Layer 19 of a small transformer language model trained on English Wikipedia (24 layers, counted from 0, width 128). Numbers have three digits each and are written without spaces.
A neuron's activation on a vector x is GELU(weights . x + bias), where the dot is the dot product.

Input weights of the MLP neurons that the questions are about. A number n stands for (n - 500) times 0.0019.
n0 (bias -0.199): 514278687652525450599653560365526543303585422632339489468563342379156593496510195483629518708603493633326723649595624524597500503599691574493381355463237548396500485356589433515630521643209423517489450483554493713387489613418532369514413406421570686695560479493462425692592619553427486441242642431415518523633486454569399536581573571601312362680352361674434504507299728543556431593461
n57 (bias -0.197): 514490579516442776490791459596344573429445341583459493353687454479248409500377507426493328354400426214612349544536610517363601327541418788535584419571408500536445482525469597309595585565688640418486386607419542448400545610511356786583380370557489552389421545551418507395763486350472357450468638609597465280683703559701500458480514576350577380451386323662439564527287361507373535540442
n108 (bias -0.155): 421560592714615748508698464625396488562620527662520644512647603439334890391427563810567492682461555241492460531421628793414565368367438336562619496554541583441488355450660617368188504262516638555405717496533626512560423388231392621540376623489467480500560344348350476591488431180719744367702394328395390542462749379570674698532430560674418339477422306624445338520191512552462467387329
n112 (bias -0.149): 490419496678413418530191598507598436373482497632308446546490507674409486539527465352323658571521583460612571555387549537550436319338401774507453547493489496526582787456363549580284724479314372510609394439558539468328361408611728390468685489562214425485458518475545325653566325471696564686381470500412329347676393730569375511497601496522475268497507418430760485409557608737400511713545
n128 (bias -0.178): 528592504602511547596378472304629529463447387568504562529388362464449676629305201576630459421521559452507457451393784575323522445365364369284551471574555809548414493541539382354453723556605593539792685665351662632290575404597617739582643340530470295459386628574532233384456572576379439708471586348564648269430507568464420405598500479519449409463510554365437629323626651571687464507447
n200 (bias -0.195): 563275504622418492356648623545651431438710330686835396565674521572562565477507552548481535735412304629285669471379384421420451594699391642392508561484709407394716609398609568508681396474458254645272301413615630530581659267504612715587388630699559291477376534309496630459539473441578527496338460366515492567547420776388474469489827526492397249403274583432470512552268429492528515482396
n201 (bias -0.129): 538312465467736763597560375805366347389360507592483615532507626384641780458416614497438759549412651471707402592562556463333557466535645416266529493598496533365532569639643356410511566618546609497532423632382692518434500545581476489318694240458558380591440360730514521434471536361659475384525268350560684447507223518461524259365514542459593554580418528388297511375589476311551486517500
n213 (bias -0.164): 411361554561472336555417465740522504585425328637454272373447524258611471291500443615535537612556327455606407528674564555052496414500459625588489295419364704537583615373393543654463621613511515454662339451511565593581688346552807277543577478410682348515421514561730431454507467407371602451338534606367511551746456576474704500521515647504591655438298504611479304400700443668316441528504
n234 (bias -0.186): 437405482365490446466710535645708475565856755518647551597427570393329632386432357645528618536606326709619528372325468514396568490504785479478378583599438434629500394460729535514327647612403375479837373507511403532427472380474444426564518457389372536504670504669542450465540414451311421390652359424419361556415522663500281525476677317740486409395490468496434496700346273394430355651458
n240 (bias -0.193): 539363547565350225594366629493463559285360434635557574657767486369250299613430504532582658529574376492489439468564511697269347476467440417604537566556481593492700373688698457619448482564679421564493467591515394377215351309368424359370507485510526686676486579698568599561422504600604716475441458548352683493429416678507461582532278514477393407507349627489344582694767332507640200518403
n251 (bias -0.166): 395417696814489600674508485337375558418277657469489329496601414618340385511562440463298618599427455712616292359339364667673599613621539187391465589582332520654603449626485678582515613354266492582236572434303546557351580470631387694371496620486284492598591308391291512597641339475363611596426568542382623632662512546477615484358438636468812636391518511409455704462462590273627655611541
n261 (bias -0.037): 589328473616496420511536298559318404145277440540624500584426545607415591642258465619469340583679577533448500577496625504368373701343557535597280524399500658767555200426586469504516605500468570229407559534560416370327603461697230488457512256708431528463520555629322476504394524562330273350609392504386671493713237441399152415585528586712664710293485413461531443758472376284517669600629
n276 (bias -0.187): 382588569438633520689426286627448578389527541686454607750511361663579403562437485376432335609500553444461542602548631319527566463400620665480539524512797389279639651448292172504327294835656428409385488347728559581493616361532538566438370457322504625400330550450542383485389719375433449425378500319770590460656711593480538468607398504516480326706418624477523815427399686658464516414130
n296 (bias -0.141): 369531518454304558661438443637241706288632542509670645375344371230486518336296374474543477633316362454419680577295355356612678691548505478486545684386437705725465495555509720717500456435647459517482394321563625500430212619449750584606703433516514367116751658469444634678518688423387634268572449406381647637495245849626634355483477601439616785437594478351496209106357483610676703440129
n298 (bias -0.177): 591518343451558210342437496632723597650401496500514534589511566327538596607539569457641485456486612150590767453557639546534360532438307489335638433564496424607588413546643661384507431533493622561575178358455571691418548434619763522548391395368367348405672474540598530402439288402602760332241612463529693517473366702301540707424541617442493376367397633635576652340340319408442624643493
n314 (bias -0.138): 395274758249529519591739710683462530530668433566540605596327272662489655434451464493583603271617572572537431482413628461556367574398663365612604277681477375820529353591383398504511471558433572507616529468481611471521393266672329379416301679385500559747420405478554241500526318270312467504451381489262541407557489698627654395421429474488455511490443632715575591435574468431419526692543
n322 (bias -0.158): 381336631430652333577544507544602489707598475552381571637453635599613245599651511457561504544269328481645456525489540234407268613584466664665790299458538583668544451508489518556343493612463542320305540443444726548599415449309515584562500411490435326386573380507388318644587474710500441450564396526544426534793404673556572357648234394550693425441312474547324292191396410566515702568562
n326 (bias -0.113): 406449473571366442562589647419772493653601201606543469517433487459514500309405426540710525346493507616369443669528470429383596281541556642684562459406587399602469458363490581465472436467497511660552520258552726551430336530376554375358382352497542633496561598493517562594399521368636479341677372459510627624602424752645443650370635605798565302383743609449660332409538537405528573414440
n328 (bias -0.175): 587296667580421190500382388554276470307588721483570427377417472534483271761359508496591456546492549587568333283652659801479538896575526550792496551755375431456555586374475617521440566545500426529358458338436034446469572479535396504781659739597661652604651579783405691508643538515401682782393200577554576445369334588487282556483432458425394534576565538655467409379475215588346526325264
n332 (bias -0.130): 482511313731438590560304358482527627542537394363540500787624420522621426563433336500507696273346269408462445421580599369500559667610550423489418481523455481331726371385489728440519522645411665351560603781650567710535519507612511518415489534254244522485592716346442679594276339473614314414651248369393526649500377626718344474558572342520335504496586422393536595460440384577442749690529
n335 (bias -0.181): 578402553629403649775272713500555466267293515591866636446545536432465462508398769423467767523599433382542590659512726424243523642470570545337746739488523250713424434563432500376458635534638492381465500321289538383592458447587489602560713373528622306496534421485448626496477787399574293323500699342594588287382400417419478302504488575644358461334430667368582520492366448440615543500500
n367 (bias -0.108): 682507378675529471708406354626332375374529462471532359749475319624455314435354489613440598547402408642504475539661673548573511483435709443189434791448589418391725615496543576515400439635595496290604478556474420493524464691500285645489374710356418464485269579439443496336336467366645595359559405434453770653737456551205468426553559453641423533597549482424408429701558382453477788475529
n372 (bias -0.166): 386445575591563294378572516584640678431397519504402512395449534540500307496374728477567711420234707360468428660381417431488532496643372654794439322705570373388500410695270596520423654370569301669516420338528633603493232516296591524241337358581744528488699516607547560704500403647455448776598383488540403414550298712923484582488508305530322247489658612452340422306524582536295582705405
n375 (bias -0.120): 480393769555383343464564490480451596628258558544567445432413430510493360490513457500567560653569331651462594368559611487328490428405643591739400524584601375282710566447416453517548493357479644291593500405356835426560469382641332517429538617344367326391530503500573654656604367491542606566389614325449534535567657490445520514387355170586623521626559439554795479604483310517543459431413
n409 (bias -0.146): 339640651493639511472381346474698526344467305478555762642642531489668414459578434680376462560518449301523419583706537599320470643419359563538605737420671531546723481492327459462643595628500373187413419611515350692503493559473482618389549368360469619346448356474424567427775485555508594547405691489541250337519616452428496314412296688590399580489378381636387263728440639300508545464171
n424 (bias -0.167): 531480567579637456163635473484655644702579356552465358779492522730341388583534445319508266476389636516568516381361355455440580629733484390403440685516476679455306545475347484726339696803456607488532465393516528354263492500508802283342767412456570655586591418630356544733667504274394460550250438681315416585512668488286500836640468453508472504549481413591248439480364321496459553419555
n428 (bias -0.136): 565523585648315394530344477582372480512543526402366372315331408629496614617444638489534678433357294205686710481178562601516508530407452268305500698291668420788367548229531399532556566477472371519763858402520697691522406263427434582504628607450266433718329570411485417577548547410400595656568439373465331442492334492667492576734484484587457664437538426372653653643461408714729289530431
n438 (bias -0.202): 405322245360577570684408559697788486679523509486161523852550283781250412753681387580283490629398554490547399549803637737407551902440609468566286673396387566452505608467294321838603636550616295329425592429258509267234376605529614605569298500742752648429349473536387417414410611517486556750472336127587569285581602367556280533468453610665528552447456606601329377450384234683649322602427
n444 (bias -0.141): 500552349510524518616253302666785560621531391524449337538452395503546563448520589389558496531550531314535583706529638474458524610462639362500665641685472521579434393540552538521514336630612234493861469430715500579672434528605297469528355380458765176507593576466422420517764539427468517513426373377459248484612504535461405422432496462643402369616416462369599489397353483217670482524579
n490 (bias -0.160): 543483597663397340623530583655760391576671500503473483401809532500552558392549427575613433463451503476394419395322376432558514532641684202538562243517611583370629701532399426469352527440367580460472329562418643503431558456398497702419593360497402520448365359534712558543580469593628493575569447527365361547339520598321583362779589376511302479600565588634474493597561500197606572654497
n496 (bias -0.088): 528616465268503751486670556521646636569595456319629225582584610681325686447432566472427529596541375441446535500595282483525290582451310374641414399646511292596397631386616556467457374500314592430272454364561707514321504479589500412391388701386496464533479468676476521413577811480278489342377474572585571387588679500424653634775482461257615467476425560606493558426468364376626652435640
n508 (bias -0.155): 784748543404531539735543331558448559496442776296592636508573423367480496340631558458519711527349557544555399546588419534528524241648460341711761278343752572618422524249655399600301550730366500565759457226504563593485500275419438446593416393626387492520523461380362425519652421327404579686500455441667355200484437336420691396462436376591583472418481668504427600461476358414879444405369

Each question shows a token from some text and the vector x that enters the MLP there. A number n stands for (n - 500) times 0.014.

"M": 615379601308511458430458551473564574462509650401433309461579571568616436231490419408455582362521602515475476377611427427599572435425405449403410465610439421560633418499534490424628552513576538590388559696583426513708598419470514511531480497668436587517388561409598531446457444614544450253494469552512445826434542531543738473317478338583497537711644350554464527503717532593451484425457
Which neuron lights up most? n332

"ted": 481342419282494390356439446520457577571614729434538606493634604462584441499608581481533439445652731607517453448515453309521532629399447482405449386458373335619258475542489417555584642346623546629443619633380386454531522596569420539514534480654567430488396594506549454427377566673499473501531426494610452365497497435456534380378449420587463634651668484488348495655617637511561455298532
Which three neurons fire most, strongest first? n438, n328, n201

" the": 480325487322578465424419492444485438488463624467494411535479546486512531462592476514522542561663613467467515391534467390555399517429430486513544471457438351853505365572495559488423499442553455604473585631492469412606541548529423489508518528607472513570393527509506477370509511556441437380457552463599543633482520442471649516445610437478470520585523422508464502518534604510459563390625
Which neuron lights up most? n314

" with": 429346466324579437488549443462503486491373601336570381478501581600386521509592482451497551641636662481497529480526457468621474517440492495547474519507519422780451389509450448470493528431518444567484486733535367421537569566404379461531480440713502536406389611532580532404498624612494455338452435546473544522552529364427628546448547405561561414568601466592496491594494591605480418394444
Which three neurons fire most, strongest first? n261, n496, n438

"5": 482372351311530471501551441421300550558533407368545486422627657476508393459679453566587493391648636501479489329464324211672473387454597354421580498478459504598390611498469518621539596394501499799545603576619425346594459475527422485551491420725479484473522603466482479470560493607590552481559621380618416646501510424483622290355627394524555522554505377540501446625641595577494376270590
Which neuron lights up most? n508

"c": 472527430415542368469419535504610615420419534526749588694428619544494415649672533504567387459706563486441410340527472311574350451438450401443545682394397437581506382430378500519579558495516339504453723613579368408716544456568473403475497499690509524497441385525630414521565546669595279501455538463641485538487509393516598472334462223526461487662659304487417498440449570652465433447681
Which neuron lights up most? n335

"us": 307521297387603384365573578408403699465470512560630399525512570578589445390603471401490545400655765454410469391565367476658367355567469475502675594432579483486412478418477540486507633418425380516439623710520501410724547471349510551557571585554571581417277562441492434546472569568508273471503434641544512647540513378461699539394492404474560480740445468546421362606537443776478434522470
The two highest activations, in order: n424, n322

" 3": 413359374439502528413449451322329593545556470329585521431664496597475431389618443433516597414454610433521417292510545326488512277385487516447541580509516326644385672506488565577559570302473484669534506658554416500586449503503450521587396476746496567568429625600476446431471476572552524268530584414544423624539628438558693388358574561552559487539626461507509502627641573571456423383589
Which neuron lights up most? n57

"Personal": 492487412499492456283358573440567492502423634501550507429668506435538412545548577440454294435688663576470530306613518428686355452607420415378470337525499383533523417728566521620586623436373427623450479615552406521627421357585365452524355414667418572504448552616601515423448427605571571312454477479587429589507553442480779549502464603438434352835618503582426374443501555615471520514663
Which neuron lights up most? n298

"am": 417364511445542396293471509527449678488637593367655434528520728533476545447565394529513433410559580393399519470572419261640371403550605591435408562450434405582484427471484486454613508485533492598412640534575507499761532595480403495492483340571584577407452669393702393360384480524561381416547464320581411670541620530495751519422565434359514361581605389504545547573708535562570494459447
The two highest activations, in order: n276, n326

"ed": 488335400402591430407531465462502513532444728396580523465558600494615538531557450486579423408785698423496443280519489273486386571535422467443512442511476416721494413592449622380471638420572437573483556562456495517639511557553478436489519512537479483339362622558585387339450445585548428517455496526597453589469415413363549491366472515518499452738588492635435543632573528525529521425684
Which neuron lights up most? n298

"ung": 476249403314608472414372528430530510459477685450566459353605595435448562437506363406534488455649561384469411428627510402585488520481371419493366558585496502649489396478431630483624586413605515579511580680422453439625559650579491527559482490707560533348410522504683319441512468540569331514546555527577495520490568388511705426438439412527530451705485449471471484651542535525594464426544
Which neuron lights up most? n128

"er": 343479406418551424454528461459562512476738700558639517451584549431560491392673467537502459520657646482448464472614459379522513530458318489600473548362516388623474432549387616580464599371474449547350548705530444504705578536466410482422356528639590516351285511504572408398353555775456414425560532510497367499543534397329600391387474457575479506709700338564366431672631500603495490547530
Which neuron lights up most? n409

"na": 508332564304518356478326480505456540382474580399589487437626469428550570493603513437451526375640546462513387381545376291659441508557495400430395569531359385484339507488534667636482545495544417694509640566541550469805653639436472588528614434662402490466436553523606502518420515710555306422501661546607453570452558372461644478518475308603477431731561359491424349693529505641608503365559
Which neuron fires most, and how strongly? n490, at about 1.5

" |": 468373374492546508255535384378421608505425555447530357527529694515486520401587585480570556573437535447441471466437519335480411358478508463417523667528503399750435522634422490454468493431449521612467615567539448438616551481450450470497605521591546567414400668439645449540452568625470475283451514486561533617460504486448655469394501369549394548584622405476454517548670619509706450382578
Which neuron lights up most? n428

"um": 443322403437530423424377500557434607399470633421682469526617751538526470363612441522384514433554603421478501441453413415657495373485449523389607623619494549588478463472414512562679469383369386589480644518554488467700510674482428528593534519537360594394368540452640334428392581507540406293590502456596342701566631453584540519458493357517450452516475525479506569498572602555672487445441
Which neuron lights up most? n276

" Ko": 546395512350564470330494372532335516518544545424623439440579620508536512330559383477627530406536662448426596570393479305604451388327542498524472707584416550512469379529405658508543658414493385523527506775492395493670588628499471605633574443707542515454376487575617300393555495518448377524438507430576364619437498473513735400355509426437561523587556342517353416632605633581728401418554
Which neuron fires most, and how strongly? n409, at about 1.6

"k": 434246483385595412339455436402430515488503485353473385521633727555505491427604334512561487500501667488468542396576424412548448444428555528467485595428413332532420380412540632507650626429579507625612554543555404452763542543474592512563560492702547502413473601479630345365499491527437351498525519496540467611507661511490712427352514405548514391524611482487479457633570501626597435484591
Which neuron lights up most? n234

" Ra": 555335501434547382384342419516447578381565574326480404566721633402600389473646503491474508518696566468463599490569534408644496337361576507397352592502369358437450505464489587546533594444402461555553684723639464455643520739404488423468590524501317566481474620564625515509466479589524298382406382472520474562487525392565765477364532556578482494619610441605473386514601681530534522292532
Which neuron fires most, and how strongly? n332, at about 3.6

"ow": 476526406403611456422456307445621561524421601510688529525505812389578557460612416547472401371553656461465487355452416331521502323469543478468431479436444412609453335587478469517489616478582391619455597545466558489500451553380492490656469413533454578469382629403520330396529501661493481441491474641620475722550506507481446553320590505402719536787583401558490562578738412522483339390423
Which neuron lights up most? n234

"p": 530427560369589481265358486424564497491458463343614400394561570392540410470631548428451371338629692544531545348357436399546299468491593481492442624327507445557633446502433585518537554390550510689518584549483384563704421317570616459544537472752490506443408556452550495461527451711534434347505496470677471777507523541540534587234573445423435549553513479504458580496803526592498489463585
Which neuron fires most, and how strongly? n200, at about 1.1

" D": 470332556461531443335304473246466559503580552356521368549590595442480451345607485396489665478477675539530444304514490550492538421384520521479421576541463324615435543536427617542679510433560548647574644626486439510640529659458484387559504411673424534494424497508444492529460477500431558400550444590500394684589585380549589418230570485540585429661683409571442516491521628623492408410600
Which neuron fires most, and how strongly? n251, at about 3.4

"par": 428534421556539455344461560410566396598532558497677374510482551494598533359566434379533353342514756307541409327543421577547283388492525530447426534389376441614500459459473560648443493455536499620340482741497518476739605422593432636557463463703444430528405577447639435508558502599492364542588460350576510653442612425506612516357627485415611405663556325425477484752635556549543495382534
Which neuron lights up most? n200

"S": 561278467376601412358455498490505481523444558472420457528677741487592371376647602337486501373548647575503563397534412462556491363486469494497516534425454507538576470546515592514617558373426466546426638744532532402817518554326389443612601580562495496424453587469604488424430549595556425304480368508562498692517589437584515518324572429541567424471472454606431433396555515684505553458473
Which neuron lights up most? n322

" Nor": 507370417387446488346414494464403550538617623373610415482628588558612545441575568473531546559620526395431526312401499451508443302449502496530497491556507439469336481608413409499609518357615370601484578872540476333772581623451427397654574568564461582605335613470487367375430505514381483328471445510616470623460608490479666476356550539534563337686579325552413530636552700554647513418554
Which neuron lights up most? n108

"vision": 377380436392555401229460637402450442404520586529674472458604551590455501455606452389450389408560685467442449268525533316525415476597406414502506503474541398542382322484543481552542632388479516585526592547506572404686533565682364557485482431698485489475403625559500426469299453488587599420515634449645478637542552544511845546504579408454376542860532391617501509599486500484511419474649
Which neuron fires most, and how strongly? n314, at about 2.1

"\n": 539294480597545423439261550405559397463472523433599366513596637576557429325577483331567452548519652480461553428614461502521447510558410507527499442515550361689387551496510537481605494532493443524487654658449416443653515457363464538500441457595509503379448502428681484454297541592473484451495601634516493532444587499573746476437570524456434490737563445528413530622500610511414396466535
Which neuron fires most, and how strongly? n490, at about 1.4

"emb": 491565334309552451380398568451516670413514474550613563574583592528533580499518354459420321360891615399441492387557405517672393471539549561568491579528453493573520480484370680572603557346537440597428561610542280539694387501451419465622518424646449471445236431530575520470428550619445389458491429511535486581476558427490497443258555494393487542815729434541427593539452534529603381336508
Which neuron fires most, and how strongly? n409, at about 2.2

"V": 495327472371522506379380423487602565492465536413457437452667754487558411338655572370522323312524613550519593359561437396564468398401339565480493572596482590574525485553482553570634556467537563608494581718453480503832571583533464440585513501468406566451367580525534416494385453554529331289529428495527554675510547418607667446294498379462626538597494391611419447487582522696479439384601
Which neuron lights up most? n322

" Har": 446408444453516419390297487508504466372619590366542433507690715372476352554496457486555514562596600544421579372599597455519560425322568457436365540562473490567476483548445463525574526330375467667384659847481588391698442651375386377496548472601435608520347512496547451492447549638413477389466423566542545672658576436366685497438535490460541376662678360528419600427630636589584491369417
Which neuron fires most, and how strongly? n367, at about 2.4

" E": 583289498313582491450483402419407463455587662388600429507549555564546440525625547435447420430663558487469621456389387459606475402451416506542356531569549363495609473569454558691549494205599327601553644574516404500760631577443401353521611511483525549456516562477658449422511417640445422455438511387543380737463453429538678553383589566406491495575657490508479445602634660633547450366485
Which neuron lights up most? n372

"e": 499290419161457436485478449474458524467520786497652451489702513617472511587714433515503408517571608436490422351519428459526448563399390377460486531461464407568371436537476544554579640394676457608408586559424523361634518498446369494455378629670627494360426628500616483504442549711520384392447515453607539525520502393541650513493558401491538519661607418504503512644470597658405494404596
Which neuron fires most, and how strongly? n438, at about 5.4

"mo": 425443328404553417452275461276422542488430524521733555512526614422514494427620384451471482440576564394487460390447515380748444480435654472396456547555496452610369464434443464640568578515573423687436563818470541425486552557543587711492493514481525499550306600451526454483422473687634443432547532434721360654526465410432412551430490412348575596762618373491392517477647565558468365394551
The two highest activations, in order: n128, n332

" B": 493439557375528424415463457342400480482543470541596401554425648499511458500564488402525276446583659522541417417479486498460402475417589499436636576501432430641494450532494543596596635312592546634511665791464454433615593425514504479511564432844482456589484618453497391410470490638427497505418494320487414746506482494502571450257486439354513472554671260563490396734603507545578397377665
The two highest activations, in order: n261, n128

" M": 547332558306505427538400497446516574550486666393542373491530706598629510379552367512533497419630604445438474281520496313389457397458525500561571653474511369569604412538453498401606526418620481625520515674445486443856650549608561435494535425597493522497452566485601499412429422568507411388362459464637376692488520488537779442252481492413492471585710362570431421644560637543485497375534
Which neuron fires most, and how strongly? n375, at about 2.9

" ": 478441388429656392332502459373441639455574548429640429468486545525618510468633490468591435278478590500455456310523564426598419470456518500373613436528462395581166747509455536605406585504623491529456639542477498362653462484569458569543430543642412518394518535529583528492503616568595509415455521434610467792549551454435542470355557426501436448503634307574409584602649671454430448369461
Which neuron lights up most? n424

"ly": 460431473531587481207499637410416395444416711536778508598703551493488540484487566453505401448558674504458394313603509372529437461582504400436611481446462427570561379610477509516423624355565320715542624611581516462635528586468335459480417451578564438515379634576409521378395564580510457400595563488569387591443520385484656436469568509425457461824679489435395337518507660486473411463669
The two highest activations, in order: n108, n372

"s": 454349462348565413352490496415433425584541665399464563554421538522567564531627461518487360516693684384633501355474472382587375532443542478460468427411440360730463458610541538502471497524523464751412638553468534523680507403518448531505516575693546478460350609526542505439373396656499423340493493437629522711491542468451526471534537470485503373506545404512364445582565676508544452375626
Which neuron lights up most? n322

" to": 512453554206519442406535417384573422516483640342579386497577571530428537420670463435441533589513577418378433493535512431641521566403488515399427512617491438737426523669555542541417498452508426596465526667569416408615482488463415376502518464674486573501370630578514443438390622568340419313467422581491544449551592358378672542507587335498435546665661506544463440544617600643566497349540
Which neuron fires most, and how strongly? n496, at about 7.5

"equ": 474582384404571456553366485406638576465549771441708496392421654357576442416742521459474342460612582469514437514620476431496336495386572463528579523488434451540417370439508430717488578559470411620423649631471454477592479497595536459645566443617411589384498561437648419337345522521410358399568433612510394443561605466500466359378569526487591445722720386501483616525676581494403358295559
The two highest activations, in order: n508, n234